Layer 7 of a small transformer language model trained on English Wikipedia (20 layers, counted from 0, width 128). Numbers have three digits each and are written without spaces.
A neuron's activation on a vector x is SiLU(gate . x) times (in . x), where the dot is the dot product.
The model reads these tokens: "aps" " and" " st" "rat" "ig" "rap" "h" "ic" " report" "s" "." " After" " " "1" "9" "2" "0" "," " he" " also" " exp" "anded" " his" " studies" " of" " Miss" "ou" "ri" " ge" "ology" " with" " field"

The vector x that enters this layer's MLP at each token. A number n stands for (n - 500) times 0.0066.
0 "aps": 309392470258672626451435503434508657705417655523496674518394554484598524598394362546451674446503473650172501600420522458541645524389741521394393621615257533570696605480641510456562575455491501621425551536520523633521550572641553536667436500619344322540576507269431435594388747447423533828487474619469493654552666633649688805479430434651351550466353409288243453280495475344597582516407
1 " and": 468421509301691648557532416337623535580464583580463654615415697528591420692372425501545595660476522465111362584410554590620586485302568626493473609570465409653685614576571357386395685497514553645591522524549591467557552699488526449658485530671610398658683397344639666465417435575409566755506420505577390524650537448503516812605584524358376488538364255551243567377659381414355600387338
2 " st": 578290494339604619507294606499534358817479460500425706431444632491599507523375382573611565442455503707314452652453485343239564523355764562455336436606368399545658344582437382411549322361516551629367660457504404594501523583645538509659332631699572282688748561520565696505452786613438566617428323418517425388682345665360550487583565555490399533459536323610243402502768549541351413385350
3 "rat": 387353668283521520407424469586477405607494419457618462536605522442313639693340261750302753530359447595346171440434511502488430549451802577626586496527438474577390519588507467465493644479419472553507481460596263359591689573525569462826627485623484400599260609304419531584353469668334546618526635500374794544638327418401585537684405575501313399491482520588356495554548208504258482580595
4 "ig": 453379462474593584527538340475548687754424428646633596420504582478368607443226255639327682554475379357357472407476441392521550443345658500594342572570333760514547609577575598412520416383604687807556519434485443544492649443640287392497539690701512475526470438414592500697448515574344358691478321358797507391601570429560565534866513497667166419433416456481271591359431695299369508416585
5 "rap": 399450466379710595746570389244399724758429575491533516287386409383491548476205248678481631499312553816474347580313617591669597538399655749440383536612448529638472470453572342673481378454515630455485564481646607609383621442532505577763333557608530402537358473364477631601456544683488430624608273559637398532537623309572245463498696612618307573520348515267424675383510301412363601570652
6 "h": 465418535401496242498470445518444849730394621684605583603545549462704360460495227684269572527505226738370420505490620580389487600535709576575445361459184609389708597585418450644584584447415613558392430343675528488572551641443459575785566585694505459559384495682579582567387487476500436686336458446458587443459441427510499616837306464534463628545592427458475514425726359358259435402332
7 "ic": 426498352317690548528553448344550547644355570579571663403534648379511435598395277864260582480442404606316550457292519343493671583377647507535343506521377493603723626608465302457550532348569488585589437308514647515492576511292470617562508604531266442573411467333364479562517380618530670653385325463468520739573626446521541582748616635604414478592475468490109448315618282416339567453542
8 " report": 301518452468687391363501439311490685678410592560414735317492447349596571494309243700548805505307449738239329574480389449451440425353576678352485485745232536556544233531481403552356598527642491615445534451627664547536561603656666569720472509526462354639386522409499526510476567503394624653543368454481451542591628491491480686532523496598360380404372326510324444419603336393268513471297
9 "s": 261494447442586502583512544276416514632305569637436589269406589476536421482317399603439732615518368579309407726398405491318649580389645504548368547621225615654713485569524360483374627484598398584398528336607506573474572673459597518682343450598367359640542511334274575489411670450412452691381304514531515643508515586562510777459324411432383487401299391463218444367741397412388397453500
10 ".": 358515563396535549491556563355661530592570553515424685560214768391500478563338454571541510520609589468297332566474379495524671645310631563342506623625221374574767488558551356350490636420397493635359552408631652477629610591566552377590468453558428376648350396220625419443434440533503401836652448470388386461633507580482652790620597621480370567606499317594367609368583447326499478462381
11 " After": 523409528304666688567609501296413543508456529592430800611408574391479509575526346568725654622716481426234408552486394631555591565351599716358506352767488578676672286426537515352570516409563612614460481450507321420467662741600450536762368534519747424623409614250596493502442603526528603677544432524604554519531553407412561630486504514384424564391410401532385675186548408292493423341534
12 " ": 387457639443620731594555381500496452497523428515468765410331666391592366667526416548549526593404525511309351636486449537624560312357557729499497704593451461608713499462612341365554617292371564682461390341631521498660606497559500365654423453677280356778368525484417554556284426421500613742521450418432404521677446706621555696520434499513429562487513385362444498169543480472264334509265
13 "1": 472441565470679703617741589545469522524553440455571715314381601454522258639346336536553549529365539598289180519407523581578734358447432518540483623701408559559630385504794501558590586288520453569460586332595474540482613500522411489671475367657206433629600650476547501670414506371449405607691344346347499674637421514525619563536356551364423592548390566417489382176580399463205355643275
14 "9": 301465566464602628589584482438370611517458355608572650572235586364627316573456371472426438390268536648248249445232412395539676503472472549529500584595567536670702495614695422531466570221651487704322417625545491517564616542576450559636540408693239490562424515461444447600396591491350535632537439377479482594683401412392564705417432573452395533617491503282533448371681491400115327502292
15 "2": 385222575380776547505595515623525691572450621583500678676371678331454343434397399542586458425396533664280163415406504540610744478345477621585611676687320484574650467553594508624356476451638489661430476451584596417406668547484326346513377486721267440447370519536440379589409633459430598615568442399462336549728480388526428574435392700407528630524468456547277366340744508450358251503334
16 "0": 486428557472648487549560711478550523437459416565489701682307493421569324464294456740507416461384440575181314358470384425448678588389651480534622568646369662508691409523587398448303585312535589679333491467546670508490612624540339356613281448670420412462401441413302654665438680421421624715428525398368391638824396421554414552525383410672363545467568512558363430410515481357346591446222
17 ",": 479452439313536523419549504523587519502498499540417558634352846491476301599427421560552517558469581424289248547417347633602685552269529690387669663665316505572737392534581421403587503461386545638393523483585637490577577675399529213754343449594470455553516447327431634493475595333450510712508602428487526521659375417445530712598669452659296432481361265649373581263601447404513548568218
18 " he": 458419521360576578536425455463592342609466433462500695457425463361549417548440263529473746605417567372305421611529537661449459768442632664503428476702319547556596413510556427366438556485494663614299512571592481600329529655424497420680418477523650246648501504377823683432475697580349563726405383287307549435534602532490654662452673442345181657515490346740487482235716470420419369407391
19 " also": 351490520353657674627663386563640581546473616495445698549353619420537432513458351493503706522399338409128355634425447594495481625331627530543420433625497568669588467569649530524380574543503704660281299476539349524534620654512562336727327406547626351658349522478612528405566527561272569656311448394435397414639564576591690654437523425535336466446364329674262546356774385404507542351366
20 " exp": 484433415348666538631698377492453477849477544534368762315528489514390416290508286626489529518428385649469381676520454363554500489366679977533608581626447397471629522445449509406560512451582413494317596547425516300417587643592579318562379429586633312604425414241544671523385481597619620629550345409528572490585589711548624534632427572581275619460435411488438389284514277353251347537347
21 "anded": 315481535332609444420398528344352575546340667484631599439307643330434479621378318505555704585401488616150285656442502412371641506223819525531517416715495649631573383684550501507582536539482585515360413501478551598583658543672653465593440523499559455531457622238332562441364482291427468734372313469727597350556620614495459603558394448653365509684567412520309450507618242424432458366416
22 " his": 451309463316606732569456612371449586707567522546476620453342505425616516641410363498561626526438426539225335742459558597400505631394635556472431470641409524618697488542587388370392591415510627651468614461723422513465493691399484536793482498540486341595525396434498686520465482417332633663365360220402378520438651590388659830488481383401323405548537495700401698235464507432423309340456
23 " studies": 272481484301643709406601599342567572584332593532408611342294557322422566593267260552486712568277360521361470563432401441548596504408551710519429467617283544588477402505619529570517624540513456566415485467514495711689664558407696530710368424624414473571329413197346563453555551561431569690413402560588532717606580600417733725448350617640357416466339362458202465358580425387333341503306
24 " of": 457350487440549759714599520320432559481366533475394624430286709464645361759441412429566609595478389465160275567428476444586636482388683639519575414664415357700646631516550387476543564363289552430428450357699580459577581696414518545632467533676394372534496481282527526567444453600420505733500338393594388522455627694476460820630517528566513532491513450414286532378681407371311529414416
25 " Miss": 349383445450582507665716395474489584681421501606402797356337682346500564674441463671548629522326387645334471331573620541404563524546440642276543543676280306609571276324563296480602340404407603278540546621658451317633498581517566507756489608639452519685452669188716518596284584481472726614351372377432625582539378611514651584588344458519593475609501541533285391624521433411388538557446
26 "ou": 440340628524672464772461452664506678709305475537675503391360448461408459457167190600307394467518295372451479544336539626449543719274405704520562557641260490638573422643453455324621457440533620607345522367462507498478480607707581688574611431574501429619572582296550438662402463442471351755383520366571553767560435702529464721640418436237619329465608481632516557325544611458429326469614
27 "ri": 437322574377642614571692440386517826801358387561653654631465537298484448647278379692514607553470360569126552607353640630431530651366622666488340541584387582580468585566336461369423390460412389570427442487591651651714665490647377400589629406621422452615573428370622498583424570384431547647297471276669605621643494391597478692572484597697475431725605636356377552407580364497377584581559
28 " ge": 457363585313843633238487373432557482744525677569502512482464440401479506661475226694423598647631529528399307395433439643528724563442639578467351235610265494617450550401470545425618470405555388595419462584652581471644558591577734395641462480766534336751343390394509646453301534701392635688477643434409702520660416600357801631532438565610435634479402457447422533424612363422442434463496
29 "ology": 356577520299612609429507529294604524798300593604424554402376431399627584555251267603376707615395364560323389519389343398331619637323532616572392492585458629507467429535602418545570655380475401637462469346591590652572560667578385443644394398584402469684524508329454494471497414608386562613380263444518549700677521590374713692758565599632521525522381472489175610355702389351444419656501
30 " with": 477290507386511632488510556261419633548397527566494531478365629386434366610316425438708684522474371528166393546338398607543644492334671716582450457674472320718645508593524394275650575378513651516424451463631512499561544587466525556820395419561617307569689549223559557565491429525507679656637403452510402504645540495599429774516484474559432454496481454594235536318732487340385406426460
31 " field": 345351526244640676484596573250554386688489515384446646407306326284678501550272347617441647438410318494273426415398474407471724527325507543448406582857351508622543339494528457468415376491453460490411475548537414519657416630493612549646405564474506395761241506325436628498349595525325703646471395547548437675629511631485578701676525559670546537439278447641507557406521289350436361584384

Each question shows the input weights of one neuron of the MLP. A number n stands for (n - 500) times 0.0013.

n34 gate: 526739586518429548649603354458490483326602533411503653684424346455497678447598622633317547416611338348438617524520350523589404464410651413371380460415465658601405438585617514583524725556537329500440393684493466364234302692309631559619602556716304439462605358476294340414448431290334641375581477453698608549469439513428473543576527419574476423650422590530490439262466393648380402586375
n34 in: 568461484500487603513554553565769626489679320657633450588682626593534531659510443497395397677557510480608835503517364239279609369619617380708562619518353470392443592487526462510507484604620366303577578347564358743500688637563393464504518480528546480575537349241406623625358542523550406738534523574593524567637695312367527603548463684553609471464611567392510452388425603654440386536586
On which token does it fire most? 7 "ic"

n66 gate: 350449549688606423497317436464555524643455384313629557569782399354531384522447431362455480585527459568528622721691618571573476770409531408480663584771283487415394691302553580321293530513391300737679392470586565390547410399588309503445268383380615576556425600486596507657472421291555517366411322483493462500486609425538330583510394297476465402609380372414622507596542443434618445527496
n66 in: 251387585426800609407551448484665523531323299517487454674659486398377510287555606585607490444543520463592652560425274611537356539523575464601155313601434445417329622558439500473567506429480536474342465753500647587311497524440434552585514451620349678680677588555427408506744529516487380449440507424355400503358540553318436521554414468510585487439577536560566339541702424461395802464531
On which token does it fire most? 27 "ri"

n181 gate: 533453470487783361408593469570715525490548404635515437529422497636684464557564591484436491386503567389701658481372381375500437584316299415428377335546434565291462362386534484666423635500408632635670564525413554510350448545513494540459613289477459395455618469262500516531625568396694500438465765598525484526532399379356587614390453357304490500457478626525304481306484387667409611605412
n181 in: 535597572493572540447543526437563568376563641467500254351366597463470371414633388536536738337536428543545463471665477665683490548455761572377634487373438477411338413440399580588370548376451353500493456419676282236258613677448513408255414609442510328453378535568576464506398579539750526589437494644657582592714513316417477673433523472477467610548635594352546437497473367660715503449601
On which token does it fire most, and how strongly? 2 " st", at about 0.47

n67 gate: 433543430601364541548485446264467663581430446660539431530466534268566496612521785706511485620599460511682451463514548301340395554590519467486369662435198766438459485532712287545392443457733325380489426478199644581423667567237559625296554407523525382410566313402405326539382507627485518652835464504569438362314507463411511782579518352413556577390618373309617344317459518407547401278526
n67 in: 702405314587475672826482468421453676462575531351549479550704664507636615451566473391500429347639511396780766614204580577326475528310602514331573560616642440375525667372707547551464479451496550479496462546451547626549500635475561694443552584581465518631428567526525755608311452645328504488493240596568264463762703586344500583431375404610525544528299493486472439704507642503238532605518
On which token does it fire most? 24 " of"

n159 gate: 523547660698628451247472792268779381558441413532483228413535563637459603779310441473604651476548618427675447445690434446654401473490595325405381632421450341645524532500364637419619537533411353507640583596322549375159461574672383503570460436496517340458683409411383377601639483548562669575427659493476524381489438503510465573521503629431409513493583438438466528432549767544288531466621
n159 in: 575646647271645453706604789503289186452425493421685437354320619504475398533394523420312289560444518528516648373622274235511653603608356521309615535293533434298454590562626532453496346603528542525398503336530518418340457665605595493640659531339521447471504528566447717462738367409390493342525406338412606507540528465529514519529454500293561530541507286528285657371658402624637408469533
On which token does it fire most? 27 "ri"

n154 gate: 534307460924489647560621379497401389511377592375483452218518507500577562404503541324549208395622447458512671584528486362724234647562479427414350424544515706591648408435568525572582310571444531632531557406390616676408386350493514384496566449612389539486682637262430341442370781438493608557606624615434521372610626546411471762546455372528586701381447521539591397387518549357608363544395
n154 in: 732305580672345424361602392478340608452555434599531398467391438398516453503434637557282429503671704633481599342319608405539420494592714461376474471568574392603471579469575401513471425591301455699362655436503451620425454365478435509386557611530526624338578510294442484573396563398413468577461551497468484422582645448359454636421584550596589790412744468406320382329618378270452455541527
Its two highest activations, in order, are on tokens 0 "aps", 19 " also"

n48 gate: 418413629815411584593522581607648465541374618732479588641609536595428433489669420461504447656357586425661427432366395542420243591669577443535642426732366815371310558382769555276743493472528585550514345401579651662447649435447536451576556605618581662620572570585575645423408548362622347504554556225511379586406618604558391451580493291308540244407417514557589439608337419420401593535426
n48 in: 403458647550193382504394326406496739549359472680308436445485669511652470561423370304485511177659540486670441374369507290782425539450555532532474571557515366287591386465493331726606517378407382403357462639231536493443522573697633465550523546571557322644525454612511629468855573718742377465478528457615551447720651320569658405570468583435427517549489521297640409515577475623393504426441
On which token does it fire most, and how strongly? 6 "h", at about 1.6

n86 gate: 542485517639485359467235646500467371679478398474672532405533518674569421435525573393763460706286525391396644645475511550500321613461556388682463425530474433431606349711406393429581440711363486245694552486611507449397526636424478599252322408788532500511478479455609378394538321708605464433456632496100558485382337602537445584485486566583518462409168396558457423590544554652852457426612
n86 in: 311359477612544608425417416474490476418425467438616433764552580702425609446681627651418341263347517445586406683436445557528456563624590466624431295746493503388315593658750510472497470474547615459429575675403627651622576490486374573591700490535530575646442620482681483257528263561486531459449389514541575397559548490428261633730371376571365562609397537647347242486607520653466548663525
On which token does it fire most? 11 " After"

n70 gate: 448458401523388603515588464483379307679605732485360539453504529327598444735469542236144453640608308413492496518464331375658418535614456270518393504390722673384580573605521577470533769658432274418586430439751544715645595482453500339654428602690671482445706380761533418458537308411435417350438372529489392602342460543463485313555468465507478455615409428355500453489746378683593500369359
n70 in: 387768490190464464489316661579439454485450309460624352442431700314386504350417591585643571635550436604673569475496352412731799486303635493574554433638515573386407377559490413639413569514507337542596476373463658382466471743578368438572709375172479443573586601401529468517670462567657664426421598418394639556641632454652500271547550651500413469655547673618408410519558641830585561448423
On which token does it fire most, and how strongly? 29 "ology", at about 2.1

n60 gate: 554416365651464345460480367350537569521414606456603405673716490584437613479481440572537401418457513387473662520627416490289324539591341461204386539663400775556706235651577405398450452423615398516605462431500563320573604524707533564461566529650618347351497737364295585348449484353364421363616604503428298434581526560326534420500559608628456579388586454530523557562607448352566437623473
n60 in: 521391497411325344503604644602633589507494439395621460333433430487478458395491480586600392581407375550601484456521525460481220552491360491227459472604484491497679395606494459442614413681689633590401458454441736337510693465484584654530552582529552334503659631352360472390416403395403500347550528559556300454481516687541436201452332395388424446500469627503450506659560540333370603534397
On which token does it fire most, and how strongly? 8 " report", at about 2.8

n152 gate: 534474280392275428655436649662561486541670551493435490418335414471659296552497612538521462503595447630565371489386825476689410473691439455372453542478518534352504707469595604670532646439601311399636493382537539528522539547507472650541474668409545737586260738496306591617460463531549855454380521605469433467364328598706450685432612361385335430422224591482595507719554497500674630548504
n152 in: 612344559609407447500566517272566710514621580549513646580363500689589482442377420469555626309654424607381612657510674625716612691412447476598420571694321540294393545354384479528444620420551381296575586551608524462533545594449493543218525161667680628588531500415521463621436523602521538593583321349507534496503517473434283500633699325462479670510562690328565503621643561721660486527458
On which token does it fire most, and how strongly? 3 "rat", at about 0.45

n82 gate: 391666373546450394315500434529544619475224565514500368237428667647544476690581568477507630547483453564589572510401381368547474582507398716451537348500577562379530456432687452373575426309517460447450465364458392507652490275490624636375756372497322746462601470610704477559458393467446403639396609300520523441561433490324401532421360725517626471620419636476417321319480318272497570369610
n82 in: 487486661354389587480729732560431365528526427347570594549550636450392740387607493565220247568262621546519670314500550548533713471448437529474513394363381430497533649427333383658374601715467598597425440338510398740324347596604487354486438465635571362633425385497395558462669528471552608386487545477640490722547523614417440524440604519659400419491507435618497543452500503411552510567308
On which three tokens does it fire most, strongest first? 23 " studies", 7 "ic", 29 "ology"

n170 gate: 610556494569472484556711451518308586369444482399548472434548459513484593313557752297528398519397359534773418506469412482437604749571532398466351479549309518385581702572437519395377470557500537577398596306582516378454291652673572509433350524641469340459594439362628500567548536472600463693162537444478519571611494453377497644484553365392579625413450633413444594400630571473522565421680
n170 in: 606379695668627532351600313424420528513551435597479419503558768578430405423662611487720572604528522354584477503394468512404569441516549308556394566490408416703500564509506426611461414568651689478346555444597455592346561500607294562361391432631309455429503522445529767478333506531497427369239665677645551381481573281442374610510516366487439382503312346411462420477400390534569494559474
On which token does it fire most, and how strongly? 9 "s", at about 3

n149 gate: 540401359489261475569518473676682599293688493388487476350496366535597321500450581510399617497531777403627412379759679411514592689595627686364718357580450537386583598413490405355356323644479510750555557514587305479613553451380438299629341541439480601472503344536562544362511376490403535474531527597500535857384662535476496405359476390624451536527399483413706587683672603557404355358557
n149 in: 664636493583589249507413458548670366519375653319531740475380613365600603669510557412443419323639500411442616543584616384417391281528591560560413451324667469500389355465438551577363483459560326642454576391639504421429116631433464524527481591482412266540457472467582560591493445324650496504590272315585275574330714529464540350551415366567496616407181397400553749604543408319638614308371
Its two highest activations, in order, are on tokens 3 "rat", 14 "9"

n62 gate: 530697372478459602486633510540367336333469608363523503368680549599355443431670695326347500689524365531599387731391468551563606480422514620486328667424705612289455689500557348450430557517400400452455540521446514635649507714486507312596576486643612549451441629329631500503643540589580493549403558541452514730672510517227577340317603444630472480470646486843411451339423370628729631372660
n62 in: 608414644534500283578493545497496647381504507654473507561431856424298515600479549605386447394567397617508640440444443347511437334744489504413298577548640524472457428411418561612496131479792468584475503252422642493306450590472539452708567382668612575547447666391606535635537695339599454565607455532405327614259496535457514668540451303743320490278432532521715604485321528510423496407373
On which token does it fire most? 17 ","

n4 gate: 425650547541677247447475528565614556448717448446363203610435255475794452700415410458500447437549514426569388507458697437568584693427334570403629604744253749610450504479585399598482459507433514500514636458377578667563410536574571579526389441343573496583458386489359556507727647269528564392337632472655737618403246663482306474482302324641590429541603507454373364489414651562637493607485
n4 in: 436478487410550421333640730476375674474631386694202570365518446464535485374411620566486349447486628652777331609639310538522493521486363767242666625296408528518436672541568269594550473479454328423454360476626607432545482601437564435390500624463346379507550618515454469441390551545482426565230549461542458614622472217772576396522581500693486557343369479426289479357235700524384532604536
Its two highest activations, in order, are on tokens 16 "0", 17 ","

n158 gate: 243253557579542453528640441398407364389301703374479510496226633348557683478517801381482335521355411415419543229577436538507542376625320461291478441300500604468340328527408471518614490699437331328451626301392504589359489493475479325523611462511507418745525521511348427514526418413309507396493556525595546518658528496411640459446518670433619524435461272684458404610439609720482271327693
n158 in: 444295614454474534423833435272504396469320692552493496489277574500573640496652519410691297500416427420361515435353659457737550735274429547740366611298732396504383444482521593294648454606409456410409324525661607672504537537420547734453504425511644596608390500417420590550428574410354423627526443566413540291493460591552452438608584777536481409627372583504656404496319673585869358571466
On which token does it fire most? 31 " field"

n90 gate: 706583466401414518407500549589688581515486587602493482720474525547650474658438633352568674546568611450500642397514467514355496587475234553380296458451768297507572536330562540364500510406685493479344792684617608673492460485386632635336537479622616313336521689390536351517578417641479507438299486675450586765518457561580391508515489236329325432490737620267543684608790532469528657441511
n90 in: 561373550451390615578274476452568465452372548716630682696428450291365639522462628650568363739715376337561475652413471629521360579371551602538543657456327365323568299736381374554436363565598479384630582591429375351563374493430366548470526493394332493569921701540433472421420651528620553658628517606254405463529461436457507485489324602518439551456496475379778439423554283514360447548566
On which token does it fire most, and how strongly? 19 " also", at about 0.47

n58 gate: 462470561679378617428355419521257709658594521522278550341431602496504367700521725567525639336668342367314489239271736436329500441691434461504445553534511682428453478385662504625845410500464333546521572500647583601523355558283439427473523591345341460482360546356450550671541497535407278535583708529386539549558207428362485440313597342361485647486471479331479431429427585524727539419518
n58 in: 470483577407413640481405641647718334405516458380600454519580557430659403438464354429604472394438284628590443400454459635509358494475611385776583540549581515537469522476359360366630675606422649355680491620362302500520557576562525603580644457471503349360603540497537549530574397488369394561585571466550350578475338559497751572643562650519465533575428457594516336380342268615574503616673
On which token does it fire most? 13 "1"

n63 gate: 544472597525503321643631617398463467660300535423574464547463520520427408524526539556527415599599450503325517833621557461601467439405463530487426526600593626579370597481270578395436561394510572421723487474503787443493262513490596490610448490326324387405606701568596238284356273454599616320673604513451450431365437566420766175551556344589544509484370549546467560593399454390526566468500
n63 in: 390566441528408661526327481560523620438348548527385601420426644624447384469306472591225546480467662431443473569435587413310578481529466386616540254355370400398553497602459396500573513513739441493409491516490543457607674356431782439437607359452325248607408535344523451737405395549408415385513474730654464401436595507507416673205447339523457437516685480279605563476350419526435464545412
On which token does it fire most? 11 " After"

n153 gate: 697470429534425439326349469398324395422564417532538374546402500410589478373260703503461595472645560575716648451479601256669584621256641461169370612570308493606486604531606605584554617349341317370637186549265603539601475493511585208424452472606497646316447319434702395517577490279500387589400573553243606478457511496518457631467550537426392503586603514479366389360540511566672465413555
n153 in: 616713736611452406355357559515638405593585696614395417504291590656440666420395645496492520336436500589551693247571223361667766657417677420215492563399303417504585533496698521405386905367428592309464454353513557500432541721516480340255715358434472366607488259231629269492525574261653464688512508504176428387578625552683652534631661581404451477372456600544420411366365380339540536351550
Its two highest activations, in order, are on tokens 10 ".", 0 "aps"

n41 gate: 658598624270524440452479591407524517391517430318320595722612458553566468717670518561756544353517555376444360373331594531406629574310567479585412608464346436441323594423626440673312680527431384524633487677529479361551455682387242587577572446468493510345407642404241483369671580425434448365524520541438448453447445548835374366609548510579595612460666439317342462521640473577247500574606
n41 in: 494790512514506643538568350506693550537516441455543575699614390539468609537681206667679554620259561484287409621534471560397478593437442478331500400503334179510583477540607461441532586500703481383541699339620273609577565461478436478337517497490469692416382537497535450419461475557478662462708506541560427523422516522642309473474678402500497661324452563522513487457413371367478449603431
On which token does it fire most? 15 "2"

n95 gate: 530580705650466356545577760477389480402362513605490677420504476504428472525606705565403848541627362507488468641537646686249649658517419596568528500428683392490628647380457426775486563813462589561541434507489614611460441510514685417504399500663510413461569584528558442419560360493373321455462500579329345421476600655698384409444702592442699461587579466576531486554591231433616754466422
n95 in: 497399484305530426688650387522453481255589561340478412450661597544372582628341406607573480804464434536348453730561607529573435551736607464613604607462569455615398583388478386385460487408592549379441532458424424583607593423618326621588493474408649427453576249429299529583469481448563237532507455343549484497577470559523249431413221535575493491656629562460556666425573546231617401375605
Its two highest activations, in order, are on tokens 21 "anded", 24 " of"

n177 gate: 558464670349517404368384440458316620447602378555614460446163442452723538454497597287354456550493571669698552396450534590421417530606352560367383444433395609497673548732373452645370330454520477373480497457496480643464623424275551425305330619399517442414473440656622330638762467463618325533337583348497446584373382517415376671304493578477500465631520497456319452300634346549463419566326
n177 in: 575353383528523593633470707506431589459324355510556375520655592361461500544528614385542629349416510481549503503526539353470542620315649574481289462398605246419510309585509302500234619566645426416458562423367487692497651470326484415351592541614442490328422513523659337494728607426529591648305554523436445554668681555615335585553629491600530587563311365542542313379326503632429451478460
On which token does it fire most, and how strongly? 15 "2", at about 1.7

n97 gate: 520589693593655468405521579466550396592310732639735569412618454568651743415544481753564632563511373482694647493431397631585316579683633367389429607379405510598532511480473629478578571674591402305490584323533373482382696400423290279526298442380344518414465603475518535548449415660539472458475462511448240548607493725571400245453679379524536527439309577542493613303642378397500588226579
n97 in: 608417252639297478641468432584323482346669382573397426406468443525491629316593603614378519407625522647662344525346570392468642506598462475592459620477429411381600655536443350593361494512345587472546527478464487387576620443460553473750640473574405365560588448567681574396519618349397400571585632491540509520541413197557662490637509563422579446678466611625519503425424577503515391558227
On which token does it fire most? 21 "anded"

n49 gate: 564722478489443633493635503324395562532430270453616487251578381605607386412622606457510325367540597477354476463303470369527484533464507503552463533437434493457436412371548449466443494665347510464487603299553419426535527486394317513244483278514286372418650647538303431396386652381530620438302310789358517535351646457524700293456500500460483351394480513493291285358426497487457357643483
n49 in: 461226479652622357513494522590595509362795649513412580229602595462444397513581503401478652506494484588453513568586468432617540409528494394386662614418282280416597395455422634558427494573559534429531650432503623431556452608398556361470542564597586544452522442365637386631597464691372400422450660363376497598529516488503462395357575701435332446497315661672578617506665559445364525549693
On which token does it fire most? 13 "1"

n124 gate: 489460461522468560335542483342654543272373628697565506408653503539412518787534690610382625433345429468331315535460604425473694600671458564558375514399427601430417634432395557581559466429649410628450500352401444656512381518535453620528509560518509462413515503512474546554549599584562635474453434518538559607437503195580383618236541534485566408486553419312456453503414474409424535583464
n124 in: 571493497602571395397497573515568665605678475360553544591274402415426640416484456652371309637535384497604516586585353506598633459411297455538585497534453371442561614628373572457399379509411324580503469643574788338446526487366596347524702513464620458293423642268664487481367435284593336605552380532391333664569391638552379385448506374653317439680426411445596468620484484525455465440424
On which token does it fire most, and how strongly? 27 "ri", at about 1.5

n72 gate: 574767550533468504525607417574415628393416640536500524733536329318482833331578466580482337469423556458569461273490109555511787473434493584610743593251456442482525475490463411464546381520646500698583460372651302391537365489423503503474529377569476518493584658489518510401486514476447741458377672497340567701707696440457675504425545480469646313436493319743381433649504576387535447473698
n72 in: 595399342475585524473614684654421655543408540514592561400427566590333662643507514651428426442384541616732646439607576470545433600473298483587604540240631630606497455520608552545472404536500558483534536460586579699529548625608534523664721240440634610382555293290657628510493619507370469526558600320412500553514561643552247669298561493558597734385432497708324521274517433354476670340283
On which token does it fire most, and how strongly? 26 "ou", at about 1.5

n186 gate: 531459549534433618561568528485490595466394634441453472535347402598538579719540653358510611366449407429577451391443513251396244325462513411481520591590503622353654497391395546244461605522551618440481595364399510394702429604475567568534550444381544361520779444559407471581334661424519538566600566516459478477458711478474428571673653420277467628410773376413554222613614678447465535622559
n186 in: 615293443554500461538654550521356659606608515407644491481497465690465311420515557565446491535528430566616449648584542447244431577596477252317458705553490565509516478650570477574347604500450494594381527472590392627660686561707305607682298633608469583574443574555370488500647466325383620479430584494368500421580554633404336640474453448572333590460430494484541494398234653518469762466458
On which token does it fire most, and how strongly? 0 "aps", at about 0.99

n52 gate: 613364388445463421681190482546582616519374432511471635552594526413574332724489465471533438625544522345606451353493395482634529439544643559536470558353485540714478463532408320326463646596265339646431500504349474648644515208441669629382396561447187619526541417557769777608500521569496552576500279654441360419470673603679733364515574606544575521297337861415632638504504588787518474554640
n52 in: 459463399440472435528543556673343514366457576493363273511478471395372588433370587402667633324366422450406514511528446650410524403448504732524691528622577670366272439538493449518740627596356426675633575458381575333452608633722567517519600400613696468511489427624408209476474445570532733635717667295493507470619436585496410418330514554409388254620891423557785596533626465445461408417500
On which token does it fire most? 9 "s"

n138 gate: 622258686261224626340386479626379475435588489662581539438337341771733421569482755443343421587391631678475448438321448475651561606386419457446426432667515322344555795451556519340438612521493655338403353640592423522680401648392692475345584436545547562511369415418453687535526402482515692492336668641590304686478406515529604473426359500399467729247453511507525430613375482631701518528507
n138 in: 532512630441700349429534485443638467570392597710758445586606519492393630484639524365429471500526340459466786518518507493459606478427357504311451296477646656441612410389546568485923593482386529478361404727523340638547706368629614511484721439893160478530585529546715394486374640496322548480504580596460330407293452755552538414334566422529361546590441405415356459561541438554724263594447
Its two highest activations, in order, are on tokens 28 " ge", 0 "aps"

n31 gate: 483373393504348644496449710674489368481518475426623564467541415652870500470419693564482403511612529464404489240307504457485514394382367507429268332462564599609475474370598459396140546479651659417457451600481405649492574570280449310357527574493289518289536592623547697645526419285355540464405521695658438406268370464749603492659424423641555663444515457464359624477625342634425525773590
n31 in: 423496580470504511496525424466617722397691432364466483709658325561461271518452268375511350591500327426310371609597575618500660589559579731604489548426467448511394657422236565554504381609434444444458307597696436514500471479573591640339334479515694465737676321308577246376289616486366468466415631514420767768546447528290457478536377530469636416534549483511573582478486688651451279545652
On which token does it fire most, and how strongly? 31 " field", at about 0.7

n146 gate: 452504483598218616550402482606468380496532576467365426457642471445618382384441538500471387426632711564352547454528507356251496271535500663700536465310415416286572565365552362409612431531443635451624298694459374410586608424539628642435556402419739217358439594441546183632754503387457511566364630400380464489630667464482431564606788664663543575479464581600390597400189451576504343552397
n146 in: 535480406551548459648164609422448729958504349410407409504541339297315439453486488689671368526504359456479496640533373529683500608558387588373658660450519388448504556361624696428388607525617548628775418591721533537644646560408787303441531493382766541406596637416404438352691557416389463392322467526463504535549471452552647368485309656320568613532426321556540321607302467575518323608538
On which token does it fire most? 24 " of"

n20 gate: 524412518595494481695397488640469534601571563541461558568601434440590538442581507436376589420500457438596544475792575613497527422701415681433440515552693624395643365267461658586597503569362644497494441408558668447399462666396734758553448597548476320456639449424454570488465446558562546587565345642497281407431454299475582510415562494230384512578394442441555547567384717380445506422484
n20 in: 585631406576473770607441362391271371630386360375527517649636517588473528295696551598310766363459600545275510548632430662510415333581454585510538595453604574452445294603569532398483513650398657565544477347529300410417542605401579450489565503645517521493263547567582503503465463609452569646407500452548428536130301521288682590493507589401441241540345507541602292479476609463520654641285
On which three tokens does it fire most, strongest first? 18 " he", 11 " After", 22 " his"

n162 gate: 443265432739481673519405475470478386530481345360482617519551427385660516556500463410273385369556616356147513541423573552433540292463487649525529636602370604559475497327394538564500455500491484497447542311405459629444529465568581600447719237432713516433572230529591438631516512642440578408428537612410569582510594478614602546593509479422720703324478562469407481513395624631543450509490
n162 in: 420451523579590456587484436610547497539447572610335497460547569582695529510416444549627561463540447645422686663442466640534506340570629380464509427746580355277450710440485390525447488488534457344479295644601478494572343374306633545767445382433537687547447346586413552500558461598673478503196467429604463606616386645597349448509497547601550553617379387708611397510487408443430568385484
On which token does it fire most, and how strongly? 31 " field", at about 1.8